Layer 2 of a small transformer language model trained on English Wikipedia (11 layers, counted from 0, width 96).
A neuron's activation on a vector x is squared ReLU(weights . x), where the dot is the dot product.

Input weights of the MLP neurons that the questions are about. A number n stands for (n - 500) times 0.0032.
n4: 468 540 565 476 444 528 622 520 463 284 510 566 427 631 421 472 562 562 383 738 609 690 421 638 593 493 533 762 379 541 337 677 656 364 333 467 350 595 277 633 503 617 338 194 697 493 509 491 348 578 501 539 570 592 515 662 525 443 389 257 424 414 567 605 630 554 319 763 378 642 570 687 414 644 488 544 546 535 712 315 753 593 476 484 515 500 722 398 476 521 522 379 432 436 805 486
n18: 535 440 431 417 640 471 469 614 458 652 470 481 474 452 465 546 473 425 536 637 467 474 619 550 443 557 669 343 590 332 392 525 477 396 527 340 619 515 442 508 417 728 489 490 408 444 620 392 633 676 661 559 376 548 526 731 515 500 617 481 521 473 508 635 572 567 424 506 619 572 510 508 626 433 467 337 443 510 329 541 576 494 678 428 523 475 333 345 444 479 623 498 561 507 483 418
n26: 601 504 717 736 499 429 560 435 536 392 318 482 292 670 484 340 444 605 357 459 568 630 403 619 374 415 471 640 530 487 496 607 537 445 560 368 601 635 458 370 381 420 557 698 488 251 507 216 489 596 544 477 448 477 475 364 490 417 550 552 541 459 420 494 393 360 544 512 578 505 276 493 559 527 271 479 541 412 652 463 395 599 362 445 417 407 471 490 486 453 469 567 628 389 402 470
n37: 581 326 368 520 590 575 410 477 700 394 394 523 547 212 483 618 520 500 409 316 527 465 587 559 509 722 526 318 541 632 391 505 621 636 484 434 390 374 529 353 604 589 692 470 340 506 486 449 620 569 469 744 443 470 504 551 332 460 527 456 409 662 615 672 500 501 403 358 357 515 565 547 378 684 658 502 588 574 380 581 565 453 420 453 434 576 602 431 509 527 382 518 509 537 532 460
n38: 574 262 611 629 535 390 590 564 395 421 442 531 736 410 483 580 498 508 385 478 410 468 441 681 490 476 553 373 335 276 520 633 476 654 669 620 303 571 440 558 453 453 626 494 373 472 472 539 557 327 597 418 377 364 554 479 644 514 466 601 474 488 385 650 519 566 531 300 379 494 485 412 531 517 579 496 542 534 363 349 612 801 553 410 622 500 442 461 498 482 829 589 348 707 452 309
n41: 485 495 382 457 614 343 413 564 658 413 446 670 644 571 650 304 490 460 538 472 485 611 530 480 466 358 523 398 420 582 348 624 490 442 472 670 251 605 566 465 422 389 538 500 546 438 487 626 504 478 385 439 419 478 526 575 393 404 540 473 458 532 364 482 373 616 615 565 484 621 576 468 490 462 488 472 401 572 436 701 470 399 453 542 689 407 442 681 396 497 400 423 390 401 451 568
n48: 488 467 275 513 463 629 393 539 479 480 609 617 457 450 461 418 656 626 581 488 575 522 473 393 505 512 556 246 513 447 596 651 572 436 503 593 401 482 339 546 562 400 495 329 605 501 490 517 542 565 536 487 456 552 503 537 545 646 503 510 485 631 496 524 531 376 535 448 536 445 609 305 415 445 559 556 518 593 428 599 359 301 591 564 656 671 377 486 425 426 392 315 505 584 521 544
n53: 403 357 519 425 604 544 476 426 627 393 407 768 438 628 360 407 226 531 452 305 499 397 562 535 465 589 415 419 601 581 388 535 589 592 415 456 610 413 501 468 513 466 614 543 355 579 558 463 419 315 607 345 501 395 553 535 452 437 554 333 477 427 607 516 283 535 499 511 369 494 377 394 403 597 503 531 597 469 444 412 518 388 374 415 582 245 549 549 524 523 432 777 553 280 502 464
n65: 569 643 401 491 492 568 509 542 336 656 642 469 566 455 529 342 497 354 647 535 684 505 605 517 571 462 593 338 628 456 792 495 418 435 496 696 616 519 466 630 561 491 516 486 486 591 638 549 581 531 511 364 395 655 599 602 670 511 365 472 609 500 433 522 500 369 510 740 428 472 414 374 544 484 520 615 437 681 472 523 588 540 598 619 588 406 441 599 369 535 742 337 432 522 423 648
n66: 548 544 669 513 500 602 488 418 361 470 436 494 722 727 565 679 498 393 546 444 637 441 507 399 371 361 501 588 573 389 666 552 460 406 392 463 478 502 552 600 355 531 359 468 468 632 511 477 526 661 460 353 506 442 663 547 678 541 311 484 577 425 518 684 418 413 477 710 605 593 365 472 612 343 374 321 437 632 525 469 672 677 506 562 505 369 337 480 338 537 815 503 322 666 433 460
n69: 519 388 403 432 680 377 418 651 627 605 533 498 468 492 270 515 653 498 625 586 336 480 503 396 458 453 526 478 603 576 476 400 461 363 455 396 663 584 382 739 436 485 291 547 622 505 527 401 542 438 678 746 394 535 464 401 401 615 361 409 546 389 582 416 443 355 534 607 412 550 688 678 575 468 333 555 502 600 498 769 488 352 115 327 309 383 570 561 631 503 462 487 557 499 640 380
n80: 477 589 450 458 481 510 380 676 509 497 440 450 447 312 445 484 559 445 460 537 369 361 557 489 297 636 395 531 395 510 511 580 411 587 580 457 506 514 574 502 724 509 564 507 504 362 627 515 442 492 400 534 160 423 534 483 542 612 318 401 483 596 555 716 643 429 369 452 513 750 459 440 421 566 524 517 593 688 445 416 427 556 557 439 603 671 448 347 641 516 413 436 373 600 424 557
n89: 481 494 436 579 513 548 601 473 355 619 570 429 442 348 462 309 455 349 376 736 529 471 454 715 366 471 601 425 416 301 208 578 417 481 506 469 432 572 587 544 580 558 424 784 205 455 517 471 389 424 441 608 499 303 551 547 543 347 443 979 394 473 517 621 396 609 474 498 389 684 404 652 380 602 267 450 716 510 441 327 387 514 451 485 534 447 528 372 515 417 186 533 484 461 360 533
n96: 550 502 546 413 350 419 517 384 668 452 470 422 675 432 556 454 573 489 365 594 373 213 423 416 414 539 476 465 635 391 491 518 569 805 600 666 440 465 553 372 381 587 518 672 492 287 652 460 598 550 488 485 509 621 561 408 666 484 655 383 414 370 399 480 564 488 707 452 332 419 336 433 452 551 547 334 397 437 445 332 469 591 485 543 473 414 511 493 403 312 453 316 355 522 361 507
n102: 583 620 323 544 624 620 616 473 503 471 448 476 482 415 593 377 490 403 485 718 617 577 509 596 534 663 782 489 622 607 771 413 520 482 578 518 645 556 527 464 381 383 513 582 562 414 543 548 544 566 471 376 398 533 567 617 610 553 351 428 609 584 467 560 564 478 658 581 577 525 408 413 525 622 392 589 516 542 378 527 507 487 390 451 507 583 375 400 495 314 581 451 568 524 487 535
n105: 461 323 243 508 602 333 646 484 661 543 285 632 533 659 484 384 603 457 479 637 206 527 496 397 503 371 476 479 345 581 495 547 516 357 498 412 710 676 655 592 570 457 681 249 452 673 485 569 599 553 387 548 472 547 582 512 482 515 516 444 566 428 658 661 547 473 351 206 371 598 663 628 515 356 675 652 565 522 431 614 572 720 668 238 448 509 350 571 461 414 240 771 356 369 623 600
n107: 437 431 694 437 625 464 324 580 403 444 489 489 630 571 479 458 375 560 450 505 498 424 337 312 421 383 547 538 477 473 706 573 408 504 520 564 420 413 633 479 452 555 474 523 437 243 612 368 538 515 471 479 466 462 487 377 613 649 463 317 490 317 603 534 418 508 723 628 396 330 285 400 617 388 341 610 315 624 467 533 528 546 484 418 377 571 408 526 366 537 673 261 366 392 608 434
n111: 556 740 582 402 573 284 586 399 579 388 387 574 435 649 478 390 373 472 447 346 377 553 431 445 392 504 673 654 283 543 292 609 413 685 400 387 515 441 451 524 328 472 557 419 708 582 612 540 606 548 361 189 648 516 315 145 439 406 390 456 460 606 388 547 387 556 412 584 539 495 360 447 688 369 441 216 485 313 477 541 513 436 586 366 455 463 478 517 560 473 396 378 428 320 420 464
n115: 459 506 308 467 368 552 668 580 537 315 393 586 453 768 599 540 315 411 544 541 536 359 464 561 503 773 648 382 604 528 371 487 467 439 609 468 610 676 501 281 680 380 446 584 554 462 411 488 497 349 542 484 481 522 480 545 670 407 563 419 481 582 396 390 408 601 607 561 453 472 365 398 435 506 360 601 377 318 523 554 459 391 479 305 327 395 609 646 267 414 317 414 474 504 42 469
n117: 382 481 285 681 536 484 404 444 464 597 588 611 546 572 521 522 278 490 574 628 550 389 630 491 466 369 434 394 796 572 428 403 632 400 553 367 603 493 445 391 455 473 450 424 728 638 574 541 529 526 644 466 521 416 500 465 515 474 609 760 566 443 557 402 328 447 649 363 436 396 552 591 436 660 553 795 509 501 520 527 372 158 353 528 441 668 480 661 496 324 409 691 463 486 542 544
n118: 668 413 582 559 270 627 487 540 292 602 460 774 466 267 558 631 430 536 437 669 634 405 562 364 360 610 540 335 569 460 536 476 577 508 588 467 462 579 366 526 643 686 492 612 504 604 312 503 530 605 746 538 442 361 593 483 634 738 616 278 458 395 389 521 700 424 587 506 354 517 502 357 558 730 580 592 619 525 492 557 553 560 315 458 384 519 574 343 403 390 532 650 456 375 416 612
n139: 637 629 339 409 560 381 322 575 664 434 329 568 382 467 458 601 387 545 542 476 413 614 664 432 400 424 479 412 549 578 574 552 449 372 400 509 394 503 545 509 368 421 406 569 664 516 580 498 303 579 566 266 618 479 265 502 413 466 583 535 450 470 340 467 401 451 646 615 331 456 464 520 434 559 457 642 416 584 629 582 510 506 427 417 472 462 471 666 459 365 519 607 455 539 614 464
n157: 655 456 385 378 403 628 436 666 398 500 611 428 414 333 516 583 577 468 498 532 526 525 418 332 424 541 292 565 407 259 412 360 504 383 528 544 362 703 495 616 483 575 477 556 447 404 435 291 541 477 641 648 426 576 598 591 328 505 488 473 386 472 562 484 614 504 292 620 601 618 535 489 301 341 428 673 486 412 569 403 484 519 368 526 446 549 339 484 518 447 474 396 379 444 530 561
n158: 225 382 446 446 608 386 455 681 365 411 374 428 663 419 586 696 381 656 538 344 516 290 386 674 588 638 539 312 561 428 559 444 673 509 499 239 248 473 346 488 569 577 549 518 628 426 452 701 255 381 301 642 359 433 426 391 359 863 542 618 449 631 376 569 511 622 493 386 393 572 436 287 411 517 510 509 610 591 586 507 574 364 650 499 499 482 354 400 315 453 560 437 504 419 417 569
n159: 611 427 370 485 490 530 548 499 624 444 687 549 526 553 448 343 442 544 455 639 493 431 510 590 512 440 543 429 392 441 422 657 524 335 368 597 495 761 613 488 492 665 666 652 381 500 433 572 586 556 374 627 562 484 589 503 244 499 443 525 389 462 548 599 591 567 264 459 540 575 504 571 670 423 506 268 543 341 555 672 444 430 709 589 607 415 541 635 568 566 441 700 504 416 360 609
n163: 369 349 417 291 411 484 344 601 369 689 480 527 392 572 527 392 428 415 607 374 536 562 585 493 537 499 513 529 452 386 573 622 414 214 453 605 622 603 445 659 633 373 397 634 502 558 471 563 521 505 419 433 434 589 581 465 410 421 586 257 380 291 478 446 523 466 598 692 464 652 478 584 515 475 416 272 669 618 418 571 462 615 672 533 495 330 414 630 581 404 654 623 414 611 448 650
n165: 503 724 556 438 308 620 543 221 722 273 609 643 364 559 505 407 407 533 516 502 582 599 328 325 514 384 397 642 478 817 467 361 419 573 650 667 484 514 504 353 314 571 564 457 485 352 535 476 427 725 763 459 427 497 529 458 513 640 696 472 388 373 505 690 407 417 771 598 346 338 282 635 526 641 564 495 318 328 521 347 616 496 345 552 282 515 560 338 465 628 484 575 392 742 697 394
n177: 577 373 617 450 474 403 392 528 428 404 295 676 341 525 528 551 496 618 613 453 499 492 430 395 528 527 514 495 354 455 598 509 544 629 558 553 440 434 446 473 498 451 472 460 548 431 507 713 528 400 513 619 452 558 420 388 374 577 644 388 581 517 607 545 586 493 361 379 514 666 639 592 511 682 580 564 693 536 416 436 463 640 474 522 614 552 484 435 348 348 493 477 445 561 272 546
n181: 634 519 628 545 534 499 593 428 312 488 327 489 454 699 493 633 562 728 376 550 570 387 466 333 606 269 640 613 607 555 655 573 626 592 578 639 317 639 520 488 524 417 442 388 447 517 412 585 613 396 670 491 514 413 567 461 474 488 555 364 651 470 505 449 448 607 775 505 490 542 560 644 688 596 520 512 379 684 554 513 602 589 547 459 408 587 542 532 449 470 636 474 635 649 477 350
n187: 409 418 279 369 552 526 564 612 287 416 570 427 751 388 615 522 493 513 604 507 467 568 449 574 492 569 493 548 532 558 536 410 690 317 467 547 460 449 543 517 518 505 573 589 571 540 661 441 549 485 320 617 446 467 294 449 631 636 559 452 641 603 557 535 538 460 391 343 591 718 593 605 328 479 531 395 643 536 474 489 612 602 628 549 513 686 655 505 464 510 531 403 311 638 414 568
n188: 458 365 407 402 509 504 537 340 680 356 468 582 417 561 576 493 431 567 660 405 452 568 520 450 648 546 528 428 536 691 433 610 579 607 469 439 255 425 555 389 541 459 717 604 465 413 493 374 479 361 540 512 568 381 329 386 381 478 680 406 471 561 495 410 478 435 663 273 382 535 563 470 289 605 384 540 622 371 585 746 445 627 474 495 638 544 510 455 588 361 269 747 478 390 368 346
n191: 517 614 272 502 562 573 400 610 309 641 285 417 560 624 404 347 406 432 509 499 373 654 570 371 314 544 550 565 619 296 713 408 501 624 459 500 323 580 580 650 324 623 438 437 431 433 623 368 477 314 393 380 579 501 497 672 450 548 325 499 396 556 447 606 444 642 629 538 541 476 434 613 645 442 423 654 436 558 268 490 387 522 595 484 321 333 537 638 468 557 552 374 541 508 505 691

Each question shows a token from some text and the vector x that enters the MLP there. A number n stands for (n - 500) times 0.0084.

" In ": 429 579 747 398 523 477 440 484 415 560 445 407 626 266 434 521 431 481 389 580 404 563 482 495 680 581 366 557 401 572 491 423 413 473 470 513 844 270 677 216 414 363 427 550 548 405 399 603 622 287 366 425 632 391 497 425 627 471 614 575 354 532 460 462 582 478 410 613 699 546 775 419 528 511 652 660 332 500 589 516 361 767 478 623 442 402 372 342 475 730 589 486 407 307 527 396
Which of these neurons fires most? n107

"oc": 445 493 681 465 242 602 685 451 375 410 439 556 683 382 597 608 450 609 383 550 367 418 687 629 637 616 459 543 661 414 562 405 513 420 430 654 715 318 442 390 521 559 271 474 386 196 441 583 408 362 393 491 701 397 598 486 474 353 648 626 275 677 510 393 705 484 379 346 614 398 594 480 504 361 572 455 396 450 590 702 418 554 457 578 345 452 463 445 461 636 600 706 612 489 642 601
Which three neurons fire most, strongest first? n159, n158, n118

" (A": 324 542 601 429 427 444 665 460 552 388 519 577 521 364 422 504 559 526 430 409 635 555 713 552 440 587 327 581 425 554 449 469 532 399 557 640 663 465 638 354 515 472 290 379 594 524 351 565 547 215 437 478 680 327 665 565 602 409 715 712 217 565 433 324 641 531 515 395 647 462 827 426 573 388 495 464 317 690 496 549 421 534 570 771 562 395 262 496 476 642 615 450 546 440 565 397
Which of these neurons fires most? n41

" used": 463 628 546 517 345 569 494 347 492 504 461 423 659 368 494 445 467 390 588 429 577 528 719 760 522 694 349 553 605 576 568 364 497 482 435 634 611 293 592 284 425 325 244 526 414 480 443 508 414 288 503 461 617 433 592 285 551 443 737 568 300 609 506 496 642 503 414 498 674 644 713 606 536 375 521 774 426 407 518 668 463 647 623 694 287 423 455 299 366 596 531 590 571 468 589 465
Which neuron fires most, and how strongly? n187, at about 1.9

" and": 368 611 514 399 416 547 569 472 494 484 448 551 565 330 443 442 451 416 416 641 434 410 557 579 628 614 423 597 608 498 608 411 366 566 422 575 657 269 644 298 489 364 249 484 469 445 219 572 427 424 448 392 701 371 466 321 528 470 707 516 189 551 470 483 590 419 410 593 593 533 786 659 571 333 527 637 410 417 496 586 408 505 564 593 466 473 333 410 393 902 600 599 559 432 587 325
Which of these neurons fires most? n165

"ploy": 509 629 548 400 303 623 505 377 513 581 505 634 576 381 443 552 673 530 568 440 550 432 604 752 594 568 409 522 592 462 559 387 526 449 298 577 635 173 498 177 511 482 263 361 520 374 359 620 372 315 338 219 695 459 517 373 527 389 699 640 426 645 453 513 687 406 404 508 584 545 613 540 310 266 582 570 404 580 455 586 452 511 570 587 429 485 433 383 338 613 440 459 576 383 583 392
Which neuron fires most, and how strongly? n48, at about 6.6

"'": 396 558 638 645 436 585 510 395 469 449 518 571 595 424 472 583 460 501 410 625 472 500 588 679 662 596 365 725 589 554 435 351 491 510 518 649 634 295 600 433 504 388 344 462 464 439 377 612 469 426 542 427 734 501 453 393 576 491 629 621 282 616 322 577 800 492 397 527 770 529 674 680 558 313 549 610 402 500 518 671 376 568 582 550 639 328 165 412 378 761 500 393 637 382 443 533
Which of these neurons fires most? n66

"ited": 503 699 527 498 324 514 510 491 453 544 522 418 628 341 402 444 569 517 576 364 518 410 551 628 615 717 519 620 515 577 622 306 441 513 354 632 591 230 530 306 551 315 181 512 449 421 373 550 392 312 391 508 586 457 448 252 518 369 664 602 406 705 465 347 651 421 378 389 629 555 723 597 523 300 564 678 422 501 503 718 366 588 531 667 479 445 398 330 351 681 495 549 528 430 620 454
Which neuron fires most, and how strongly? n187, at about 3.7

" years.": 350 681 561 555 299 581 549 550 406 483 338 597 687 441 308 462 553 328 366 533 571 467 588 705 683 562 402 561 412 453 516 411 468 472 470 587 706 266 575 363 449 529 361 550 498 536 481 616 454 374 438 493 599 445 458 422 557 435 675 451 308 493 480 439 775 381 593 620 664 554 793 565 651 321 562 732 389 556 514 650 528 636 498 480 548 557 286 419 526 846 442 530 623 298 524 395
Which three neurons fire most, strongest first? n105, n4, n65

"al": 594 581 547 559 350 481 649 442 500 561 440 523 685 323 588 546 605 535 387 450 427 448 480 712 551 731 394 543 637 427 477 316 524 412 457 516 610 303 517 332 637 317 300 495 560 427 227 646 537 377 515 348 589 371 592 412 494 532 510 601 398 489 527 418 723 386 593 565 550 469 747 672 570 322 667 564 417 545 500 708 210 504 569 563 428 377 363 444 423 731 577 664 493 303 714 489
Which neuron fires most, and how strongly? n118, at about 5.4

" on": 398 638 641 635 436 591 498 580 521 439 493 477 548 404 455 547 499 352 562 701 480 543 681 535 572 567 428 631 500 505 550 499 446 439 489 590 648 126 411 229 597 443 384 456 522 476 413 442 414 310 430 345 659 373 503 278 646 306 664 647 358 606 648 522 554 532 413 539 566 565 671 473 481 492 564 656 440 557 559 618 304 581 583 746 478 471 282 341 420 788 705 507 587 306 525 340
Which neuron fires most, and how strongly? n65, at about 0.37

"ern": 507 507 596 549 304 493 779 406 608 721 487 475 558 425 494 528 472 573 521 487 462 523 511 640 625 664 462 669 645 519 720 270 389 401 506 615 604 289 582 228 572 345 202 482 468 321 421 589 405 311 380 516 691 486 480 314 629 424 572 598 377 543 532 474 669 405 351 531 668 445 646 444 432 413 592 499 452 567 475 719 329 562 450 530 475 582 332 307 414 663 663 661 511 468 601 420
Which of these neurons fires most? n102

" H": 287 618 596 538 505 511 647 478 479 625 469 635 572 281 561 602 413 478 376 452 485 486 652 553 632 512 507 574 475 540 570 346 392 597 486 614 817 270 568 345 492 366 211 571 535 383 329 482 626 296 543 439 549 452 516 543 580 457 634 539 362 464 492 501 668 398 441 369 631 520 790 503 573 297 594 448 316 441 605 722 216 579 596 539 551 392 410 427 410 752 547 600 583 339 607 437
Which of these neurons fires most? n18

", ": 356 645 672 586 436 541 518 506 445 511 430 478 594 339 537 530 477 530 361 431 355 448 459 500 717 542 323 625 550 502 598 411 385 460 461 488 748 462 706 269 473 381 310 546 579 438 286 640 564 343 362 532 693 438 528 455 688 385 638 557 186 699 371 499 541 507 320 643 674 404 732 549 508 475 591 581 299 575 357 575 337 609 525 614 513 438 343 423 539 807 553 481 442 410 564 452
Which of these neurons fires most? n66

" level": 350 623 591 602 297 520 441 378 530 573 472 553 585 370 626 558 463 419 572 415 499 425 619 673 397 631 356 425 599 438 519 367 431 468 372 630 761 313 619 233 544 436 294 505 553 322 355 380 459 288 497 404 707 460 439 323 550 262 793 490 324 698 436 597 567 452 369 468 629 514 678 482 545 365 580 586 356 379 599 657 428 622 543 647 518 408 520 371 434 676 482 502 653 447 597 423
Which of these neurons fires most? n115

"m": 527 626 569 502 426 492 679 537 526 578 601 644 610 429 572 662 585 537 437 548 399 430 497 601 555 654 444 592 581 432 499 266 457 589 407 550 741 229 593 364 465 456 172 606 594 381 356 576 470 248 546 476 529 502 400 419 439 268 540 530 258 409 573 524 639 425 408 570 547 435 672 602 505 322 689 472 509 482 514 812 259 634 524 599 435 496 414 405 482 577 577 442 613 345 728 305
Which neuron fires most, and how strongly? n69, at about 15

" K": 321 574 600 621 486 473 601 360 406 556 469 657 515 202 464 482 510 371 306 441 556 567 661 570 656 607 571 508 522 535 634 423 330 549 391 605 660 273 543 382 422 330 168 611 517 358 493 495 528 377 434 510 652 460 490 615 595 492 699 559 362 528 506 489 720 513 472 407 627 596 754 483 547 312 666 370 356 526 636 782 301 611 503 557 522 395 378 507 534 645 492 611 637 347 609 472
Which neuron fires most, and how strongly? n102, at about 0.7

" (": 262 656 599 487 352 563 582 403 577 538 512 565 510 373 494 526 431 498 457 583 432 441 611 577 515 575 486 641 537 601 522 418 312 380 518 551 687 450 560 273 443 408 348 566 452 578 421 535 550 253 419 499 659 262 577 448 644 480 715 561 175 694 360 376 528 594 452 580 687 507 822 434 618 385 569 585 343 678 447 584 425 496 575 607 473 304 225 390 629 681 531 507 490 329 559 432
The two highest activations, in order: n115, n41

"ar": 492 523 602 623 445 526 727 464 503 510 398 577 661 424 604 392 580 613 314 509 327 434 528 684 558 669 564 490 682 458 526 359 405 401 414 538 664 384 534 381 513 303 212 382 466 387 446 629 467 283 427 498 604 469 599 441 380 480 529 654 361 361 570 478 788 525 489 521 630 512 734 696 542 297 643 529 422 534 511 811 452 605 543 464 437 420 408 543 472 753 454 595 577 267 693 440
Which neuron fires most, and how strongly? n105, at about 49

" f": 307 604 565 561 534 531 508 423 490 477 601 652 467 332 475 591 522 462 539 422 359 306 634 561 577 633 361 609 782 361 424 427 405 489 458 517 812 321 506 350 441 415 325 523 431 398 349 482 537 417 496 376 588 444 505 567 565 468 740 612 423 581 416 521 667 481 376 547 557 537 792 641 661 285 632 494 282 578 694 651 402 614 651 509 496 442 344 294 437 752 540 645 477 383 580 423
Which of these neurons fires most? n18

" s": 324 628 612 558 365 451 582 509 457 595 531 574 584 308 624 529 362 457 547 433 429 524 531 561 638 577 294 589 787 435 489 407 265 381 440 500 702 354 579 239 421 364 224 581 502 475 450 418 600 377 673 368 521 379 594 550 616 425 688 472 234 624 560 525 584 566 432 594 641 582 721 549 616 299 540 489 330 513 513 851 353 490 616 618 548 518 452 334 433 568 489 516 486 435 455 430
Which neuron fires most, and how strongly? n18, at about 16

"1": 477 567 747 502 403 463 424 535 414 613 481 484 460 345 539 555 531 417 391 440 476 532 588 632 654 647 420 717 478 450 567 451 375 345 418 648 665 299 668 358 510 412 294 635 504 370 286 580 515 375 388 376 608 433 412 463 642 394 775 484 232 453 382 428 556 379 557 516 590 663 654 603 515 416 720 623 290 491 471 822 390 495 572 610 460 360 359 473 514 667 535 629 592 454 627 350
Which neuron fires most, and how strongly? n163, at about 32

"es,": 338 584 487 538 280 538 499 477 458 509 353 475 658 328 458 595 521 406 428 592 567 484 597 623 646 707 478 596 543 625 656 383 335 516 461 529 655 188 598 434 443 366 322 532 524 528 239 583 472 396 434 381 639 295 643 321 583 431 649 550 216 412 372 499 512 516 475 534 720 423 825 590 581 228 432 662 427 446 473 562 382 566 591 582 534 540 405 451 419 691 454 612 531 466 532 351
The two highest activations, in order: n66, n115

" ex": 446 586 573 472 322 475 610 481 413 493 452 619 545 329 506 549 492 584 445 386 398 385 545 695 628 500 399 641 801 441 562 609 440 383 453 584 620 257 585 358 499 328 439 485 575 553 368 536 641 355 482 502 589 382 683 466 588 480 561 554 277 678 626 497 746 592 591 653 531 651 710 546 566 290 619 654 426 584 636 762 308 592 587 603 356 564 382 240 385 610 628 577 600 389 530 437
Which neuron fires most, and how strongly? n181, at about 12

"it": 502 596 863 609 282 490 699 436 559 663 428 541 611 286 603 431 530 593 481 500 530 435 566 546 542 663 537 701 555 477 582 287 542 520 363 593 567 293 549 351 457 494 218 530 525 331 388 504 411 321 430 267 471 507 549 435 478 447 586 555 320 596 473 343 665 409 473 536 674 527 711 604 431 343 584 474 466 575 476 820 370 545 522 552 359 458 473 384 452 668 591 586 564 317 626 372
Which of these neurons fires most? n118

"ut": 385 702 707 391 407 532 582 419 487 459 443 531 676 449 526 619 516 480 467 503 432 436 526 527 595 662 490 510 740 468 552 337 397 468 326 631 508 214 487 286 513 428 188 502 487 399 254 539 436 354 353 317 512 372 455 452 484 347 712 518 305 652 524 364 764 469 456 555 642 466 687 572 515 285 520 510 439 531 573 834 422 489 526 576 467 431 450 416 490 633 508 607 514 289 640 494
Which of these neurons fires most? n188

"all": 533 584 533 695 393 602 650 400 601 692 432 609 596 406 636 468 571 485 392 431 433 549 545 645 554 719 470 578 570 486 490 327 467 517 477 506 623 320 585 203 581 285 221 583 585 314 271 574 472 318 462 402 595 533 438 383 462 446 739 589 374 490 617 485 722 347 422 561 606 460 705 612 525 391 592 422 314 435 428 717 336 560 513 454 474 408 498 374 383 679 595 615 524 335 649 373
Which neuron fires most, and how strongly? n115, at about 1.5

" human": 499 628 605 435 285 516 631 344 455 451 452 500 632 356 471 450 581 551 411 339 514 438 616 486 556 587 387 581 650 436 590 343 403 406 388 514 608 342 568 265 522 523 293 525 507 497 385 644 497 384 535 309 666 484 503 327 616 397 654 666 390 557 341 588 703 540 456 553 666 541 775 630 399 350 563 695 356 526 590 690 286 585 632 578 472 559 311 342 419 710 611 666 623 296 550 440
Which neuron fires most, and how strongly? n66, at about 0.34

"ific": 495 564 524 531 277 513 667 533 498 589 388 450 600 435 485 355 516 614 392 467 499 443 500 623 652 779 474 664 631 547 544 354 534 478 272 677 555 214 445 340 503 509 233 512 582 424 382 487 269 220 479 386 686 389 518 322 555 356 575 533 394 510 636 366 658 442 420 509 599 523 789 515 527 369 604 574 418 517 604 720 413 478 651 522 355 569 529 368 374 629 659 621 596 390 565 528
Which three neurons fire most, strongest first? n4, n158, n187

" was": 275 529 639 401 369 499 517 417 509 518 454 390 524 358 436 568 616 362 555 646 500 470 575 542 681 560 450 549 518 563 486 405 442 524 457 553 556 208 573 338 483 314 339 569 487 385 479 514 440 414 401 425 567 416 559 372 605 425 786 819 148 545 431 325 570 446 436 568 577 621 778 596 663 383 582 735 434 438 559 682 420 626 553 644 467 459 484 416 407 799 570 443 475 352 558 428
The two highest activations, in order: n89, n188

"32": 436 619 595 549 427 418 466 514 466 592 372 486 518 370 574 574 514 494 512 412 432 405 589 600 618 727 380 645 507 503 678 448 414 417 404 660 729 212 441 252 663 413 303 509 563 441 269 481 394 332 504 462 736 411 518 475 615 411 843 624 418 362 511 492 596 500 427 533 641 475 648 433 531 330 660 583 325 442 500 693 442 507 576 651 501 394 287 497 575 739 400 477 598 411 701 451
Which of these neurons fires most? n163

" b": 408 571 568 640 532 583 565 373 356 610 591 747 476 270 541 582 405 514 540 507 448 482 629 565 653 618 361 600 603 419 517 434 433 580 351 563 735 370 598 329 550 411 317 482 576 429 376 453 484 310 479 451 574 433 403 468 537 384 686 490 252 524 495 629 632 578 525 572 762 500 824 594 630 309 711 454 327 582 693 753 480 614 583 539 381 376 437 454 449 618 608 585 639 494 510 304
Which three neurons fire most, strongest first? n181, n18, n163

"Y": 397 640 637 629 379 457 523 522 568 415 402 636 645 331 559 531 433 326 465 381 489 686 577 566 515 479 474 576 398 473 655 300 490 476 474 671 695 420 574 463 534 377 222 448 559 528 502 593 607 401 411 507 680 447 424 595 552 334 731 618 279 613 527 494 597 541 420 399 476 625 657 415 565 313 597 410 256 627 499 633 353 664 431 601 566 400 409 438 363 825 420 533 732 315 588 319
Which neuron fires most, and how strongly? n41, at about 9.9

",": 284 628 528 511 285 580 458 462 530 551 432 515 534 327 492 579 472 409 422 704 575 518 557 605 624 649 554 672 615 572 633 426 481 591 515 592 592 245 663 380 433 331 303 529 472 469 168 527 471 321 425 382 641 398 564 384 668 448 646 586 206 534 419 500 544 455 487 550 689 425 828 635 561 270 515 673 420 455 555 593 484 484 617 561 534 464 457 513 424 772 596 572 530 402 532 335
Which neuron fires most, and how strongly? n115, at about 1.1

"br": 501 632 531 576 386 581 488 468 559 687 561 461 653 402 529 496 472 600 388 355 375 569 628 712 668 570 352 615 624 374 629 336 368 481 530 574 669 317 681 321 610 331 195 557 525 339 405 529 394 369 453 515 633 425 620 577 460 468 544 666 288 502 548 520 581 391 316 548 531 411 677 611 726 347 818 508 439 663 547 650 380 444 486 332 619 524 574 408 489 523 504 573 508 426 488 242
Which of these neurons fires most? n37

"989": 417 620 606 466 501 494 435 348 462 568 448 479 474 450 469 461 505 279 616 435 494 389 555 611 659 556 405 572 612 484 632 373 445 502 245 693 623 195 629 321 567 466 381 475 495 390 333 690 403 308 466 455 590 350 587 397 678 312 875 509 341 685 530 449 624 420 413 370 539 473 647 513 577 256 593 694 351 366 615 556 509 438 597 724 518 360 481 446 480 633 551 528 603 387 510 445
Which three neurons fire most, strongest first? n53, n188, n65

"ip": 586 538 693 599 484 544 741 477 604 570 484 583 580 340 539 537 626 569 377 575 460 482 529 623 553 674 278 543 545 568 507 353 644 447 472 651 667 206 538 306 499 313 222 509 536 311 505 501 329 337 458 398 623 517 493 441 543 326 510 575 399 611 664 461 557 565 493 563 534 621 653 441 454 404 728 479 412 529 411 741 268 516 540 745 418 456 420 399 467 708 679 494 707 416 642 409
Which of these neurons fires most? n37

" After": 342 566 721 417 386 618 383 481 450 480 555 434 621 287 433 439 485 490 341 508 435 524 441 628 509 623 580 577 610 507 587 331 302 421 432 560 689 105 670 322 549 305 300 470 373 371 426 467 503 366 439 270 512 441 488 388 595 392 680 577 395 439 486 520 717 461 497 580 672 550 634 565 579 311 473 689 350 600 568 543 357 552 466 628 483 467 383 333 378 726 642 435 485 327 529 423
Which neuron fires most, and how strongly? n107, at about 51

"ed": 504 637 565 517 395 586 476 598 399 456 520 544 611 457 593 517 671 526 585 571 490 388 538 664 587 776 489 607 501 430 494 269 399 570 320 590 569 164 527 373 462 243 345 538 479 524 444 533 478 340 406 430 615 434 576 260 573 374 659 619 321 615 452 496 608 366 442 448 692 501 721 592 539 320 650 650 424 526 537 630 293 503 475 692 434 405 446 366 325 760 560 623 534 350 632 403
Which of these neurons fires most? n187